Layer 2 of a small transformer language model trained on English Wikipedia (9 layers, counted from 0, width 64).
A neuron's activation on a vector x is GELU(weights . x + bias), where the dot is the dot product.

Input weights of the MLP neurons that the questions are about. A number n stands for (n - 500) times 0.0015.
n10 (bias -0.030): 701 300 486 776 380 325 586 466 766 608 391 453 550 399 331 489 399 251 491 753 435 308 500 226 576 876 361 476 706 835 520 323 369 567 298 359 606 264 432 554 408 482 678 572 525 345 721 393 532 591 349 447 508 474 683 437 152 453 541 576 652 615 491 508
n12 (bias -0.035): 431 680 728 648 675 343 337 311 446 563 624 60 661 532 494 645 442 584 531 362 491 593 326 633 591 183 513 876 526 238 335 541 486 495 407 425 598 527 464 468 752 367 519 448 541 556 456 603 233 586 715 374 450 360 657 485 165 320 420 466 533 680 491 362
n16 (bias -0.008): 349 586 626 355 600 465 555 563 652 448 311 533 374 392 451 413 592 360 547 728 482 729 546 825 770 484 140 296 809 484 783 379 176 438 332 524 234 437 460 576 537 240 627 449 335 478 450 402 705 662 575 593 437 644 578 180 316 897 832 379 518 364 514 614
n22 (bias -0.024): 563 536 543 216 684 646 686 290 628 347 444 339 449 480 625 563 369 213 397 536 518 631 422 817 634 404 148 590 690 589 654 628 487 450 579 848 107 156 589 677 490 397 468 403 513 703 437 467 451 932 415 542 393 439 631 503 371 409 631 430 601 357 550 443
n23 (bias -0.047): 492 562 772 406 502 466 542 362 443 171 535 431 534 467 640 901 619 171 376 752 231 349 376 285 510 511 376 413 478 520 430 407 586 533 470 373 594 442 446 599 712 484 659 636 504 404 402 446 440 311 501 663 761 489 664 628 593 331 606 472 465 569 365 443
n26 (bias -0.003): 516 580 577 461 484 518 439 496 805 570 614 428 648 653 526 482 411 164 446 463 629 561 389 396 719 402 668 301 530 444 439 397 838 632 547 528 526 745 640 302 234 463 745 513 621 594 370 437 268 507 568 524 367 372 397 617 688 418 208 373 504 852 248 249
n29 (bias 0.002): 587 595 376 684 493 587 489 540 444 500 465 599 565 615 427 499 551 454 553 488 486 524 507 394 548 642 584 439 382 571 489 618 557 697 561 447 477 379 640 531 468 575 522 424 444 519 625 610 419 413 568 418 393 542 418 639 595 505 469 518 504 464 532 569
n31 (bias 0.004): 526 490 530 427 445 650 624 440 453 402 589 451 338 498 372 401 503 396 522 465 523 149 550 292 519 589 703 852 400 501 644 313 493 552 391 578 324 520 614 484 561 537 705 581 705 384 425 600 563 417 532 195 581 519 740 833 507 258 391 676 615 492 388 394
n39 (bias -0.044): 344 612 554 328 453 524 606 428 513 718 445 577 428 516 460 463 556 527 679 771 389 423 656 599 667 467 355 311 651 581 314 429 513 551 711 549 478 632 658 493 352 526 522 690 361 487 610 432 554 423 450 867 535 453 664 336 363 441 601 316 486 525 563 375
n45 (bias -0.022): 536 666 654 603 300 532 209 650 676 578 384 338 971 430 421 568 826 522 442 359 658 302 425 542 725 281 307 699 430 541 519 661 755 294 538 493 595 295 478 357 345 568 555 301 484 612 449 504 199 392 578 514 470 482 573 266 633 347 472 550 792 541 402 442
n50 (bias -0.000): 552 662 525 591 505 390 528 425 718 419 518 460 477 456 487 517 631 286 628 530 421 214 654 416 293 612 713 544 678 438 633 416 364 639 362 378 471 683 371 507 382 482 418 486 510 509 423 554 361 543 291 390 345 442 271 759 353 108 456 497 575 858 303 387
n51 (bias -0.008): 434 434 582 607 537 530 505 503 561 875 564 422 574 719 160 478 478 326 504 628 613 667 501 613 379 620 468 368 626 254 292 452 446 559 426 367 482 252 476 490 604 733 493 649 468 371 790 610 643 625 584 349 413 447 681 379 256 332 199 396 560 577 402 263
n57 (bias -0.007): 590 638 410 577 637 411 299 468 507 464 253 266 394 730 546 467 354 176 555 688 545 776 405 628 749 377 466 408 688 323 679 575 500 671 556 453 467 380 629 572 609 730 613 550 616 604 625 588 436 593 688 382 636 504 512 525 344 479 529 466 440 477 596 543
n59 (bias -0.002): 666 630 499 483 605 364 638 493 635 397 604 499 501 508 475 674 112 144 527 235 401 551 356 926 607 663 420 530 358 390 703 512 566 439 461 435 386 599 547 471 576 309 585 492 763 381 295 417 346 704 468 662 527 638 372 569 287 415 467 267 674 803 299 553
n76 (bias -0.042): 436 340 530 665 358 528 566 370 541 390 351 451 341 274 422 624 472 695 725 494 430 648 509 85 873 499 292 747 897 622 408 598 444 378 407 344 397 663 680 684 640 379 591 389 548 523 198 724 449 607 307 414 421 370 804 586 447 546 400 398 685 437 268 210
n78 (bias -0.021): 473 561 735 828 421 578 322 422 500 447 634 398 714 671 370 669 286 635 371 217 463 287 804 398 438 414 485 499 667 409 316 565 632 693 474 606 496 476 549 442 446 624 382 413 391 608 445 682 538 258 391 637 482 429 702 478 534 451 441 405 387 548 824 210
n82 (bias -0.013): 543 284 380 387 543 517 551 335 442 269 437 521 675 568 623 671 631 587 310 299 403 305 263 451 427 611 639 589 690 770 392 445 801 500 704 481 595 533 733 423 541 436 393 606 741 271 614 370 382 504 416 557 426 549 306 627 344 244 462 811 417 805 425 603
n83 (bias 0.031): 441 258 262 519 481 635 481 267 520 598 351 612 291 561 558 467 571 277 431 640 467 499 565 584 744 385 496 780 700 363 411 326 422 598 476 595 377 367 550 715 505 519 461 649 382 286 624 267 343 425 348 742 720 560 580 466 453 527 607 676 684 406 500 580
n86 (bias -0.015): 475 435 545 528 389 380 485 386 443 660 427 467 653 490 632 529 477 606 508 629 291 782 480 452 491 214 500 691 324 562 589 507 608 730 518 732 460 663 329 606 333 463 645 361 401 727 625 566 417 801 559 675 430 226 298 626 243 419 431 462 501 437 445 557
n88 (bias -0.020): 479 396 478 371 438 343 423 536 299 573 401 411 519 299 520 808 286 780 499 391 369 268 603 598 371 652 482 771 759 665 393 374 501 613 491 562 401 560 498 631 464 716 555 710 633 619 473 621 801 302 315 303 364 221 533 487 257 302 621 423 273 512 290 612
n89 (bias -0.028): 509 586 559 317 536 594 509 334 159 282 443 703 473 518 593 505 337 220 488 404 725 612 560 482 312 504 401 400 408 577 439 398 477 493 872 696 521 590 764 649 432 146 630 764 518 442 343 180 32 280 823 634 607 778 610 329 352 624 687 434 745 648 731 549
n92 (bias -0.028): 534 560 514 477 476 445 340 541 396 596 490 502 486 632 457 449 507 508 765 207 204 570 589 425 503 505 583 613 362 242 599 556 309 524 498 453 364 554 602 511 703 476 411 471 273 488 664 707 693 372 372 572 689 382 592 740 432 510 351 444 427 200 444 549
n93 (bias -0.009): 516 416 301 802 620 522 117 393 380 342 355 448 538 571 350 364 433 646 349 510 246 552 542 591 643 537 502 577 682 519 553 472 592 672 716 624 354 437 690 378 821 558 453 421 263 610 567 410 564 342 554 476 689 540 472 615 459 290 332 308 725 615 503 335
n98 (bias -0.046): 418 450 446 582 402 600 601 542 392 285 522 352 515 326 320 461 397 482 470 783 563 428 558 370 576 613 265 822 522 432 430 740 609 551 455 416 489 493 562 589 717 522 646 406 883 325 366 648 361 396 491 696 438 438 589 745 337 654 692 384 432 772 455 386
n100 (bias -0.043): 195 344 419 429 486 385 682 358 228 437 368 628 625 282 374 472 536 779 535 427 540 339 967 418 371 717 542 421 580 757 570 664 356 480 660 515 433 636 411 99 517 331 589 463 536 598 594 387 759 301 512 739 407 275 510 419 441 608 749 370 393 453 524 578
n102 (bias -0.026): 474 548 486 733 290 337 297 523 522 551 649 419 676 658 248 610 248 273 404 623 474 511 479 422 684 464 675 408 618 361 728 358 485 693 518 471 515 523 671 543 435 621 560 620 425 412 454 459 599 548 658 808 368 290 389 480 512 567 613 250 483 537 480 161
n107 (bias -0.061): 417 449 285 448 210 495 701 823 525 354 150 556 574 288 584 796 366 508 638 503 345 687 524 425 612 535 164 517 244 323 624 714 555 388 83 249 694 435 525 638 518 296 554 355 676 825 277 844 897 532 337 562 576 462 805 729 664 480 762 554 475 243 258 789
n110 (bias -0.042): 559 312 423 478 588 477 596 532 308 567 409 697 548 587 601 882 452 475 622 497 430 369 443 311 523 194 315 482 252 781 691 491 384 354 657 654 639 682 667 489 466 437 679 527 437 485 575 456 495 316 607 511 543 560 733 409 402 569 382 298 585 503 419 570
n111 (bias -0.012): 600 416 534 394 404 574 455 254 350 400 530 558 589 474 651 524 658 707 310 532 635 450 580 298 520 567 610 580 516 579 462 240 480 515 568 533 458 464 753 562 575 480 707 567 529 639 261 505 341 454 689 742 625 491 462 553 525 506 631 634 544 565 508 359
n112 (bias -0.018): 379 465 579 714 618 518 582 483 596 699 466 306 560 495 631 568 541 402 734 486 630 449 661 469 531 514 502 497 258 499 364 630 486 502 657 632 504 511 600 775 196 296 463 572 264 587 498 474 273 540 565 582 868 363 347 411 501 505 391 490 586 510 431 365
n115 (bias -0.010): 380 403 384 622 449 750 713 594 439 701 774 380 147 665 525 599 320 554 542 530 363 576 564 468 431 519 600 498 683 246 455 430 437 581 555 503 402 454 486 655 397 385 353 680 562 357 569 455 634 648 757 644 266 461 557 612 526 461 253 530 826 467 406 410
n117 (bias 0.005): 66 370 323 410 295 652 309 321 579 570 544 358 607 557 400 635 698 310 292 644 663 239 699 556 620 365 789 487 658 596 561 475 647 556 558 572 366 676 626 293 575 314 668 459 497 390 259 679 551 211 478 894 503 512 684 478 248 589 600 721 420 664 574 198

Each question shows a token from some text and the vector x that enters the MLP there. A number n stands for (n - 500) times 0.0059.

"period": 389 640 619 287 526 766 216 385 340 490 569 655 503 709 286 503 278 478 790 904 541 464 376 443 598 546 433 591 547 706 418 452 465 364 373 659 553 309 271 212 461 558 157 465 708 617 465 587 705 466 549 579 600 498 211 509 592 697 296 695 472 605 422 549
The neuron with the highest activation: n51

"the ": 433 665 549 331 613 682 161 460 514 505 588 634 437 541 521 448 263 591 911 758 607 558 230 343 492 443 355 588 546 790 357 318 493 370 354 676 571 345 423 340 479 427 258 506 729 514 287 658 707 506 525 635 567 401 209 434 669 606 333 617 576 545 546 538
The neuron with the highest activation: n76

"prov": 504 653 571 357 495 774 194 336 390 485 531 665 482 589 333 572 242 400 846 835 555 613 256 455 548 570 574 593 595 717 437 490 425 480 348 706 403 345 395 170 354 535 247 487 664 351 525 640 705 475 500 543 602 509 244 336 755 569 284 756 500 526 521 512
The neuron with the highest activation: n51

") ": 481 522 579 483 636 652 190 375 436 385 690 678 481 492 449 408 256 499 907 627 567 442 339 585 553 423 403 620 542 735 477 409 434 493 229 778 616 410 265 205 549 528 265 417 721 537 363 673 627 482 522 563 660 406 205 417 435 666 380 667 581 652 562 505
Which three neurons fire most, strongest first? n12, n59, n98

"overs": 450 616 526 386 471 690 153 525 431 577 623 722 431 569 333 555 330 395 930 735 488 590 265 383 460 493 498 597 536 710 392 438 479 516 332 674 433 470 367 227 389 464 119 512 716 698 480 588 709 504 558 447 701 505 228 476 455 619 231 667 520 541 631 449
The two highest activations, in order: n51, n115

". ": 443 553 536 451 602 664 295 329 547 489 721 526 489 589 493 536 127 567 916 734 630 496 342 408 701 548 527 502 436 765 407 533 330 532 351 681 592 373 247 224 457 455 285 496 646 449 330 567 627 396 366 590 827 416 272 448 436 574 441 650 520 618 469 450
The most active neuron and its activation: n112, at about 1.1

"one ": 386 535 625 392 661 745 261 389 500 429 633 604 498 488 419 498 179 560 885 599 548 418 243 398 631 378 448 569 604 735 439 428 401 516 293 586 646 332 413 276 451 461 135 451 736 684 350 663 629 431 490 634 750 465 210 456 582 616 406 679 611 563 485 542
The most active neuron and its activation: n76, at about 0.55

"would ": 586 556 752 428 418 764 226 410 445 416 692 760 480 484 577 512 213 400 868 596 581 534 261 363 485 497 323 553 444 728 376 410 483 357 329 734 471 405 369 256 468 487 220 493 557 554 442 697 722 456 532 642 605 441 282 356 534 587 306 717 544 657 679 535
The neuron with the highest activation: n78

"represented ": 567 627 631 355 530 676 275 294 390 450 638 672 463 451 588 505 259 495 893 692 642 372 126 502 547 549 499 533 525 769 421 382 465 378 373 682 504 312 401 196 503 389 239 427 683 627 382 585 676 345 602 642 646 403 364 415 686 635 370 813 477 520 550 509
The neuron with the highest activation: n111

"B": 428 650 559 397 467 809 263 432 533 470 710 612 472 655 401 495 199 467 883 657 397 554 310 437 609 430 509 660 643 820 596 443 411 455 416 629 582 203 498 323 508 481 260 433 667 463 346 515 656 392 489 544 597 405 130 340 641 510 467 721 422 519 624 481
The neuron with the highest activation: n102

"best ": 390 603 665 384 601 733 212 461 359 506 704 638 473 472 473 369 286 373 857 640 608 392 277 416 519 502 334 571 598 765 442 410 547 397 372 616 600 439 501 330 447 358 107 439 736 591 446 572 689 483 630 613 680 323 165 435 655 646 362 704 554 522 559 580
The neuron with the highest activation: n112

"by ": 525 571 645 347 530 721 230 403 398 527 538 534 517 482 551 491 210 519 920 689 701 353 204 396 568 456 424 637 557 710 469 446 440 428 331 701 565 349 292 278 443 439 265 518 759 616 372 463 686 428 493 676 565 403 211 469 687 723 341 714 566 592 511 489
The most active neuron and its activation: n45, at about 0.66

"Ex": 488 633 591 352 557 744 227 434 450 434 596 647 593 712 399 418 228 391 831 734 531 485 195 331 534 378 486 671 632 708 419 366 512 340 324 791 591 301 414 374 514 570 236 374 696 379 478 591 757 475 430 661 482 560 188 510 663 541 455 743 445 385 553 514
The most active neuron and its activation: n82, at about 0.74

"t": 532 606 493 387 470 660 163 368 449 421 756 657 502 589 268 496 277 479 896 750 602 577 212 538 607 418 450 633 612 775 645 378 549 418 331 705 529 328 324 414 496 509 165 433 584 540 410 494 647 425 533 622 544 394 245 360 628 590 259 709 491 543 649 570
The neuron with the highest activation: n102

"sur": 341 602 584 408 616 847 208 422 560 535 523 606 468 569 267 503 234 489 902 811 569 443 292 431 597 433 480 486 453 744 457 413 513 448 357 655 422 387 352 273 521 528 242 471 619 466 471 525 779 529 562 596 557 437 163 429 677 493 286 709 513 575 583 597
The neuron with the highest activation: n115

"rol": 307 537 602 377 583 743 211 380 544 561 740 696 421 639 269 591 258 456 872 841 561 514 267 492 648 372 561 542 466 686 453 587 396 526 385 659 363 300 403 205 428 517 208 418 567 590 405 512 696 454 469 555 703 469 209 508 601 468 375 685 480 609 483 617
The neuron with the highest activation: n117

"==": 471 735 521 250 707 672 234 294 418 597 664 563 447 621 414 518 315 512 826 663 620 494 534 417 430 523 427 466 516 775 364 426 466 290 380 788 514 466 391 317 654 412 198 373 679 529 406 567 836 338 442 544 546 409 201 315 584 704 442 696 492 651 492 570
The neuron with the highest activation: n100

"level ": 412 573 596 404 441 663 215 490 342 557 615 648 430 645 430 485 262 510 848 625 526 361 266 633 496 500 311 588 586 752 460 381 544 333 314 691 549 341 397 247 549 448 186 406 770 655 486 622 633 461 562 635 689 320 198 510 674 676 371 762 513 564 531 522
Which three neurons fire most, strongest first? n45, n82, n88

".": 474 711 581 431 617 607 169 414 484 455 681 645 497 590 473 541 298 458 924 671 515 554 435 352 554 571 458 549 604 718 487 429 461 463 299 649 492 358 261 291 497 440 238 417 703 455 372 660 761 406 331 518 745 396 209 347 452 588 318 729 491 678 598 515
The neuron with the highest activation: n50

"contr": 547 547 491 326 429 765 246 530 364 502 527 617 549 626 438 410 360 350 815 868 555 527 173 378 564 514 472 513 568 745 419 418 450 364 296 808 598 347 432 291 534 464 119 425 565 523 466 551 799 550 608 660 574 419 290 471 647 512 216 752 434 581 622 510
The neuron with the highest activation: n115

"tem": 453 581 565 377 493 696 186 343 373 442 694 783 471 650 251 547 317 376 838 737 614 560 340 436 627 539 381 521 563 761 510 331 603 410 422 793 485 339 325 419 514 528 186 401 601 461 462 606 707 433 568 506 572 528 177 437 678 594 301 779 410 467 496 558
The two highest activations, in order: n29, n83

"Le": 434 600 613 373 527 792 319 517 516 511 622 621 512 585 459 507 228 453 897 794 372 553 334 338 670 470 625 499 507 627 580 512 372 454 471 700 487 225 390 175 401 501 221 492 655 409 360 635 629 371 532 590 704 501 171 483 507 414 487 817 401 520 591 377
The most active neuron and its activation: n117, at about 1.1

"hold ": 396 586 622 415 558 669 200 435 463 508 574 732 467 574 491 538 234 436 905 497 612 393 194 446 466 482 384 596 557 847 338 471 561 392 306 653 491 449 321 338 577 397 162 459 579 652 344 658 647 499 494 663 682 344 243 567 575 688 389 664 533 535 504 599
The neuron with the highest activation: n107

"a ": 357 550 577 457 625 715 302 462 516 463 623 580 432 513 477 508 227 540 908 624 671 553 303 409 598 448 361 559 542 708 441 324 501 329 313 731 619 346 409 274 521 390 153 500 729 590 312 683 658 506 499 544 664 386 200 400 613 620 340 639 609 610 624 445
The two highest activations, in order: n76, n112

"oss": 517 601 561 360 488 629 233 351 463 496 709 689 463 606 267 504 263 408 871 808 534 569 297 459 613 408 464 571 574 705 571 529 473 472 264 693 404 335 438 257 455 589 118 459 687 588 495 423 709 409 531 556 630 459 236 485 609 643 217 776 396 640 564 509
The most active neuron and its activation: n57, at about 0.69

"played ": 426 589 681 396 549 701 238 441 376 482 574 620 492 497 541 524 198 471 941 623 587 333 164 468 545 551 450 491 568 789 383 507 461 337 436 636 505 374 331 211 554 400 188 415 673 607 385 561 663 449 551 668 651 413 292 423 644 652 371 701 559 586 537 628
The two highest activations, in order: n100, n82

"HL ": 408 562 617 553 552 722 195 387 432 435 671 746 429 597 500 534 308 425 858 512 573 329 301 527 607 416 401 571 582 684 470 415 502 385 370 702 503 390 418 212 538 413 200 475 685 578 417 722 713 583 486 600 693 301 73 475 471 633 384 661 620 544 550 500
The two highest activations, in order: n59, n78

"z": 446 591 517 346 557 699 138 475 507 511 577 532 462 613 271 516 252 489 947 704 602 402 262 537 673 517 440 572 546 617 724 401 359 500 350 684 493 321 346 310 493 492 155 502 674 502 428 575 645 461 623 576 621 420 231 381 680 510 350 769 422 627 600 531
The most active neuron and its activation: n57, at about 1.1

"Arch": 367 695 607 367 633 820 269 471 482 601 564 578 520 590 321 602 213 508 924 752 465 364 135 439 611 510 516 546 564 707 477 397 409 494 396 721 518 375 290 321 460 527 262 472 651 377 354 582 601 383 566 540 577 502 166 557 627 564 433 733 471 458 494 501
The neuron with the highest activation: n31

"works": 361 671 591 410 425 681 138 385 385 566 628 663 454 628 383 439 306 312 866 763 447 518 373 465 475 521 407 604 553 757 538 485 585 354 275 652 488 448 335 279 512 526 175 435 792 651 380 458 729 480 542 549 593 450 269 457 580 697 257 773 489 605 524 599
The neuron with the highest activation: n117

"An ": 418 614 591 298 634 794 169 438 500 490 647 626 500 511 481 480 178 611 905 669 615 499 189 399 688 535 463 596 503 757 368 440 450 466 300 716 619 333 377 297 459 398 200 548 628 490 329 641 618 487 506 617 668 479 254 483 572 470 509 609 466 515 462 423
The neuron with the highest activation: n76

"pro": 411 566 582 341 572 713 418 384 441 444 545 637 513 625 274 430 229 386 824 847 625 504 236 348 573 377 426 604 538 716 528 365 567 355 322 783 509 315 463 319 548 599 126 449 555 455 541 620 723 361 449 679 555 505 210 444 716 543 300 716 501 594 583 653
The neuron with the highest activation: n83

"not": 429 673 552 330 545 646 190 462 545 413 625 656 503 588 409 469 273 387 900 833 562 504 259 288 608 568 486 424 491 769 494 467 467 432 367 623 472 348 409 293 449 606 89 361 683 624 401 477 727 458 533 584 662 449 319 487 464 608 254 824 501 576 531 577
The neuron with the highest activation: n57

"\n\n": 432 607 586 407 579 754 310 296 449 510 687 591 490 557 508 414 216 485 916 776 692 468 299 541 565 545 437 464 465 789 402 482 358 395 276 707 633 435 282 287 602 422 264 530 783 422 346 556 688 440 486 493 646 441 209 397 490 675 395 552 506 592 565 482
The neuron with the highest activation: n16

"entry ": 432 488 533 441 562 716 230 378 513 567 669 683 456 530 413 545 278 554 913 643 464 413 97 574 617 387 539 528 535 777 436 508 481 508 316 719 497 325 395 189 524 459 221 425 574 643 395 682 695 528 433 661 650 383 234 422 544 540 325 753 510 536 482 554
The most active neuron and its activation: n86, at about 0.62

"than ": 532 532 708 355 521 669 263 343 415 475 568 701 527 575 547 575 178 533 903 745 611 515 225 360 553 386 443 620 602 731 455 510 429 483 306 593 505 349 341 289 451 510 141 438 653 577 344 550 751 369 364 687 662 414 248 504 591 622 368 673 532 608 514 526
The neuron with the highest activation: n76

"signed ": 424 585 684 421 544 736 256 503 448 395 619 585 515 488 560 512 268 373 897 585 607 289 243 456 540 539 482 497 570 804 390 493 485 280 357 751 448 358 336 163 614 374 170 425 581 606 510 613 688 501 537 623 633 422 287 416 603 641 334 673 561 561 536 644
The neuron with the highest activation: n45

"public ": 454 556 613 464 475 798 169 477 427 553 586 735 498 644 432 488 228 517 858 605 511 442 184 475 538 588 410 487 575 786 395 405 605 389 332 756 571 378 338 300 539 357 186 454 658 540 417 657 644 490 503 543 642 328 200 462 564 625 415 752 568 522 487 500
The two highest activations, in order: n82, n45

"tions": 385 650 590 409 471 678 175 374 387 495 668 698 450 650 333 493 309 362 886 764 470 588 363 497 411 532 433 596 605 733 458 460 526 402 297 683 551 412 295 258 508 517 166 439 761 658 390 544 720 553 446 576 691 412 258 441 542 643 225 655 485 566 559 551
The most active neuron and its activation: n51, at about 0.38

"M": 516 684 578 374 469 707 260 402 515 391 661 614 462 687 402 529 219 457 861 657 442 533 307 476 607 369 464 721 565 812 650 467 426 355 335 663 539 236 360 359 522 517 289 457 627 376 442 583 701 352 478 683 555 410 131 398 647 590 385 748 456 540 609 466
The neuron with the highest activation: n102